Layer 8 of a small transformer language model trained on English Wikipedia (18 layers, counted from 0, width 64). Numbers have three digits each and are written without spaces.
Take only the direct path to the model's output, skipping the later layers: a vector added to the residual stream pushes a token's score in proportion to its dot product with that token's output vector.

Output vectors of the tokens that the questions are about. A number n stands for (n - 500) times 0.0051.
"for": 708569485676451442388405444556622428338507426243529416655568587475571231390429544394504586381496577704700575362330284481424513414542331313234619493553342611394395410519559417452504559350448521
"ff": 358418543508721503479500626348527409477429519274511512644136498237591499376518347582603491488310448541775757663372355486405356721435360401294670321445528586411439515572135390503482402475310518
"ions": 610630540632471280633762579601386480583570729321562581565356484264191444391527567484505501553721590652623552299464472187463481542241289504592577597568572621491540496502343571442194343496482506
"arm": 672521295701530355276576454675438361346589530320618565562660422356269418346508504580682392535448572595679518615444478673634571714528381478497385486433382550552297222492452514469537472461408517
" =\n\n": 584366581265766551549475842686301428512817649346502371572350482481489554090286610408701497399401636272424582730441177575608429405440584607383419266643418413429571627672320600531413677459642547
"ures": 381607533569490180610474680595268479431533455383659369460390397381046560336399580415492425436437433423544644501418464399440760414293252544610631612572372361252350547566399445408412394575470515
"ance": 783727435654525267658614350541241285357777662410601537711046414536549479331755710621564494386565446602424470375538516587724445748300380638465343632553474454633470532382483448489439612550680503
"ort": 460484569612467387376763414456473529661671564388575334595491681485452547559355459448583320416376450763549528431656690752715560668456297627604390532491354387610344352457557620481507656570469497
"ruary": 692599310503369392428690466148564228374623288606625296470229449567108575331187750460662276705331473408641429325214519518724434806359143588239405422727263337142302274500374673372206487444543535
"iversity": 910801370496357033354587739441455349375682597340377283695284555445171434449556562472548342340629285657691647295431386185358641482509292522442382340579238527266310641360623537490452689425741518
"{": 475516383580691163457424509282460623251719397509444428516608474364137441356522574311761641305457436466414402539512241591368682656533284382494607433695252401530244379543457399567235753407471504
"ered": 532603437498642429463497605201667363479670533422587530605282665416377223221451710422372325515079416607394664720609670632369435402501143546633592529636483551422282746460446562425450634480464540
"ually": 576674517837339320450580585440484547371246664549724343515503643214356309101499695264381452477480501703302417462516334357650734476397302531585775575667118390304432631726444248507281590360695525
"ing": 436539561624593397690516632610504465562290578348571631567378508601579281278534690643464582316543338555249493631604419524546601459454464434319397734467591484738477506481490361351468492532491495
"ollow": 462608424783442148315669469334482414471457610680522450546275287234150644419331684320544272481279394618564482548290599606634514899263255462547542464508413622589637411640450367448426555368469530
"ice": 486687651346747457156535551481367648578817695394599542731296437454619434441587629669668516446497472570442380317538660510450412569330451536534435386486532550480486594505353458362411704598619517
"iew": 557583324591516353400389666321312453448669651356514573528508637526454516389349748396676462362154531385511446495464462503659396673549307510454399564540325510486202764451543429482461619571741517
"elf": 602580552588472323579375729425535320392574389554519426613202625223377179346382357500581520414169281768660438239454406340638694615154515341581590383484423245471570473489631292470572417382801504
"ime": 450743491246641355587607689541577349490389502320598355552438565166177491266539649374562569535504397765422589563368370233392514574325465700238595340506440467597196374520432361391412441575476504
"out": 457520347638243351550512626480550553512578417420578538655479600677293548487178620561465603406434510825386710337462523757737528433236376534515497696497684430579384393405429439392430517455666504
"ave": 563648455458554488541429315548397276470661634352668592668374566438287452360439538252469316440401650737437697452428374372610563662378388793565587559488631236726325512623446440508492328387693526
"ts": 407634439429759277667391303490339348256526765363397385544615570362365638492469543405752505444784979598327488562491413411372596574618325236381464507604332679402444519454246655251444485400597501
"over": 308459508585576475622482581533455507445697621406518440710339672510257575469644566680504356493571535732488785297389484540562503583390221476591426447508384305611460497613341309380557530554462511
"ern": 404647317647488353548437574391672292413849431594575498456316551245414263279449566432547443334240324599569495579640652522496450642349337313553377495452349563363413432538502299424496584515769509
" ==\n": 778607550604678375584518648423449456400760510566583530516438358673367403332307610437780290331514443511605637444622212461719518482508540361605437352627330617225651738467243433538497580320674533
"ater": 478365433467842237600516494516473357675450312400593543740479772439374465557620627437681397492304562630710581387599403262447498625382569667518565518471479236489236723473587660334550583431651526
"ther": 571403412355479235360198269212511455622552608456527296653328536341501504446335519621760356299417493630701737219465449344435636887208540439588459356589550348237552319490429497334434563377577515
"]": 575585396414407275456305371434471496261633383558444522447442454412338230367616602451435339413370643407674410413421475694384678799298383402598788373613562225404388769235351189569279587310494499
"wo": 635578516518353420438436490507461470625407527343496397586531652257403550275584690546513603457351307494595581485476478611698664488359523477199389229512407608478312304330293388458545393437581505
"ious": 688744375504571436679591558336321574341353709388526252649352744498355203503455705577637358372323543738426387228427482100484505546515214496730373404581639508338517518537352578275243509569659523

Each question shows what one neuron of this layer's MLP adds at an activation of 1. A number n stands for (n - 500) times 0.0013.

n62: 616630386419657479580370483581515351513608580494453497471325551599368516730620831388457510508568440516336510472603529515492597440401483459669508598412439570446594565518570329464351568478635572
Which of these tokens does it push up most? "ance"

n124: 367469537406451570616484585207454550512630439251581549464421534397492521518655516480348523413373461554438595477468526581380639331294255319722608680542543506614520588411474597490363424687607613
Pushed down most: "arm"

n13: 650501414545525503442491395443423442299624498352359283456500456541382504610381518466490546558568402442488376444521423533598515439510403427365666477558609529509531520479615532482365437425493400
Pushed down most: "ater"

n8: 526559524536318547406789389423581443459558532523354392370555458436487600581600558373473580499600524582483503463461668506439658462337288541442483535567552599457414515526474470571380494458505487
Pushed down most: " =\n\n"

n88: 475531536492505537641630466539434544555599363388472612323674643617495433659596450394436368610474516564477515405496514405525414425545547334528371515567403567530447413453602421518705501540514357
Which of these tokens does it push up most? "ort"

n22: 519455562548646549529655607376631452389414560437425537448396516249498489475549580452435462535495552431455385515434575531426400547447531406460531419254548474592571682681386466380672475539345411
Which two tokens does it push up most, strongest first? "ff", "ollow"

n65: 563450518557493624649434469418373324360408378509457461573562592453521621447531576691473477473680553313409530607416413425494565481692475419450243484501517350517588540434438587449583551405558490
Which two tokens does it push up most, strongest first? "ts", " =\n\n"

n34: 453497388507636604463492542452438156502585615418595434295443384430429444395501526525480571484500476589420550550491579503471548452376519555353532334634530632600493556411558348580587439558488576
Which of these tokens does it push up most? "ime"

n128: 569550446673385518451428499658585592467516444398546498533233588650497266570640485482481499529352640592502434452364375433381405545601564437450562717450603714347656311479489467476503346511577687
Which two tokens does it push up most, strongest first? "for", "ious"

n134: 488331359625737481415411561495465499390679418557491502562434538408442576422467567428545505501355347393583427362465405582631321511419422558506550653616375544391392569523626510434630533545639540
Which two tokens does it push up most, strongest first? "iew", "ruary"

n99: 469708708575398456627569550417526673358549483497536235708487620461510426642365452457715546398497485439746467626261432267439642511375332611469496466611345576448419634521522471699656479528419597
Which of these tokens does it push up most? "iversity"

n92: 486512517339633342547460598610456467366439624353558577409544557538330586464596418406607446484653556546491386463327495539637507485451574615262390501442309436550732447673495343581495425441585618
Pushed down most: "ered"

n123: 466493340515539522588476666620467544431567585539572523542365498391707658411539502447596524681407457418445605415490513408508745565494357324635552611463526553466412539630359508529590412367657550
Pushed down most: "ort"

n18: 624684513423537655514621478487445398334557674506536550517486437583589575557634480431501498385531456466454583647666385527596599582489484738509448379477480415516552581607498520478462503488761590
Which of these tokens does it push up most? "ance"

n183: 604489489328567403347480530598542364537639486399668495477457380552355554548596630454430484369493547362741554612537550653574572438621626535410564540428306469283582593297521666447544466661445404
Pushed down most: "ious"

n146: 416432503590634704609458527730568195477584549466506466509437608525386586429527500372310406434633541549451530582463439436411572611501519430508385467538660489605433463625626516481408473637503279
Which of these tokens does it push up most? "ave"

n53: 467617678526616403336395232634382434611547506582434335585586561711637454355517480534615496236512578315653474394511559593556367394607245478443415562355399475485478496384541330532532527582408598
Pushed down most: "ime"

n189: 507502539546499468408463574661219578483427513412515580526527491375528482465688486803538439681481571609646541401343468412431519442599486437513716529394485542548833656505466490563513522470565536
Pushed down most: "ruary"

n165: 602536505347334539580608435371307385552462376408582442503532359536551560543423534731563381558498404536527608496647519625523514521522593547512671463466398567469466356521472311468253593645562544
Which of these tokens does it push up most? "ruary"

n82: 699436497358427345551630641389640573548508472536479544546413554501715467341402441462508481645514374512274388646594520699326347591417376615508602543607386339565410541566447473578508337573603437
Which of these tokens does it push up most? "ered"

n3: 360623565683625489557545621430574533540485423254527388608525445627455598522571309671415459372557616408484564517452445473618428388571658404518414427532308524319382404469416513354514572726464480
Pushed down most: "]"

n10: 417428445322688565523607566364505385551426567633565455514545440523580270476417748566441589490583493461410669617524459381539682466453517504377519260474518595516362502445488460337712509570520442
Which two tokens does it push up most, strongest first? "ime", "ing"

n147: 411551572454451339509512600449687347410567372636611659441416638407434537334557408582599504422536342508612446501653356529353331531435419561480530474580606512572657653414389416558623640752594530
Pushed down most: "ts"

n114: 473479600521573458499546470509525570516548479616629588583403377637375719430761375463326455640519473713591479599460554520383476324596497538598366511512618497611457480538549584519481590518359781
Which of these tokens does it push up most? "over"

n46: 550628394595653470298487371615517433477513564620501602514378509266374566672544649582294554515490410616375370488688543366435428647483435517369580505470519572516473549413430633513433461293581470
Pushed down most: " =\n\n"

n2: 607512517637485551548493413457627324340581444669374477410387515519553692339566632516671510189530601379605495407589581500484541517527665541571364543504411587319583789586548362465711495452299677
Which of these tokens does it push up most? " ==\n"

n166: 514599546588310569458372489480451547459379372654402444522428443648363531606426444528526539469459516413465328498310448513627372472482624440639776384457518518414473629535472421500611624481282258
Which of these tokens does it push up most? "]"

n81: 352490427531538564575668444505656510539522513497469484617440642443449694684523284433490450444698506581420481314247579434485608450388390360505444613557373610680585464495505379540678444516732429
Which two tokens does it push up most, strongest first? "over", "ts"

n80: 516612813523339482576560402372593448479740579508634434587507511441719329584463627623560466539586419488503448356529467521555491740518448458658480470552646546375616345488768507572370449264420591
Which of these tokens does it push up most? "ther"

n161: 435344523660656529436527488494436316488619513367503549399525504423301580374605419708576524559495529612517612555379510526562449565706518458333417411478510599404397392494539422545570428408513418
Which of these tokens does it push up most? "arm"

n86: 357494419500571519378459416346444577613325568580554474618544653314487424283343487473461471451565460512385513504544635512495439452434426591625491586268469455425277729419712369490616458345665568
Which two tokens does it push up most, strongest first? "ually", "ered"

n63: 676493399580426532516565439665598541429605378613260497498463640368735642227514379448561460659557529624559563482454538630533493467507437281508648498471358578546338330449393404444570420462350590
Pushed down most: "ious"

n121: 484336471421586563558419418590710532487465521550707596644254449521483372493658416604433613353430501698546563435486469456423608553391505403715612521482508617502520436610589333418401509537666684
Which of these tokens does it push up most? "elf"

n138: 418515527503344294522479499468485402516478506616562413517617361460536022355610583559616500457381441363380538633466582425421343671477571546566353373362397391553626593449551555547646511405615589
Which of these tokens does it push up most? "ern"

n132: 618500565692654462347479666488523368717345404687515521454625624554493475567632365674677618574517575613444480449503541432610578618646617423566462461401531588465423496591642705471406433498456700
Which of these tokens does it push up most? "ater"

n93: 592554493703688591637481486484542741480664384567478525519523570482298422678502606615568539552494544424458437520449352728360467723423760387505536450460524680398455322510578401592461674506386369
Pushed down most: "ave"

n119: 464616388835556584612335339453439609510605500568405503313508407396411642377387597440546476345498360548475511569468493500254533442624450478526611398466531395419495714529592482655481532412606451
Which of these tokens does it push up most? "{"

n100: 408504549384550346457455521534648613497544478457557376587670585397239633417403617549573313398514483537699355468438594428299426381397774534599402541691517393429479344474548415349456483429368530
Which of these tokens does it push up most? "ther"

n168: 401433398636498547421536684485268368688512680537446719353445585552521679423541251561349572507592790531371545459704508253411474444678431457408392412514567493532479301459208459566406525538454612
Which of these tokens does it push up most? "ts"

n113: 381480395468457546481526567594447593511575484519530601492521629321526511510513630304471361373506395564517476546694509547479542567535514329564541360370290432314397506471598431545448408506491431
Pushed down most: "ance"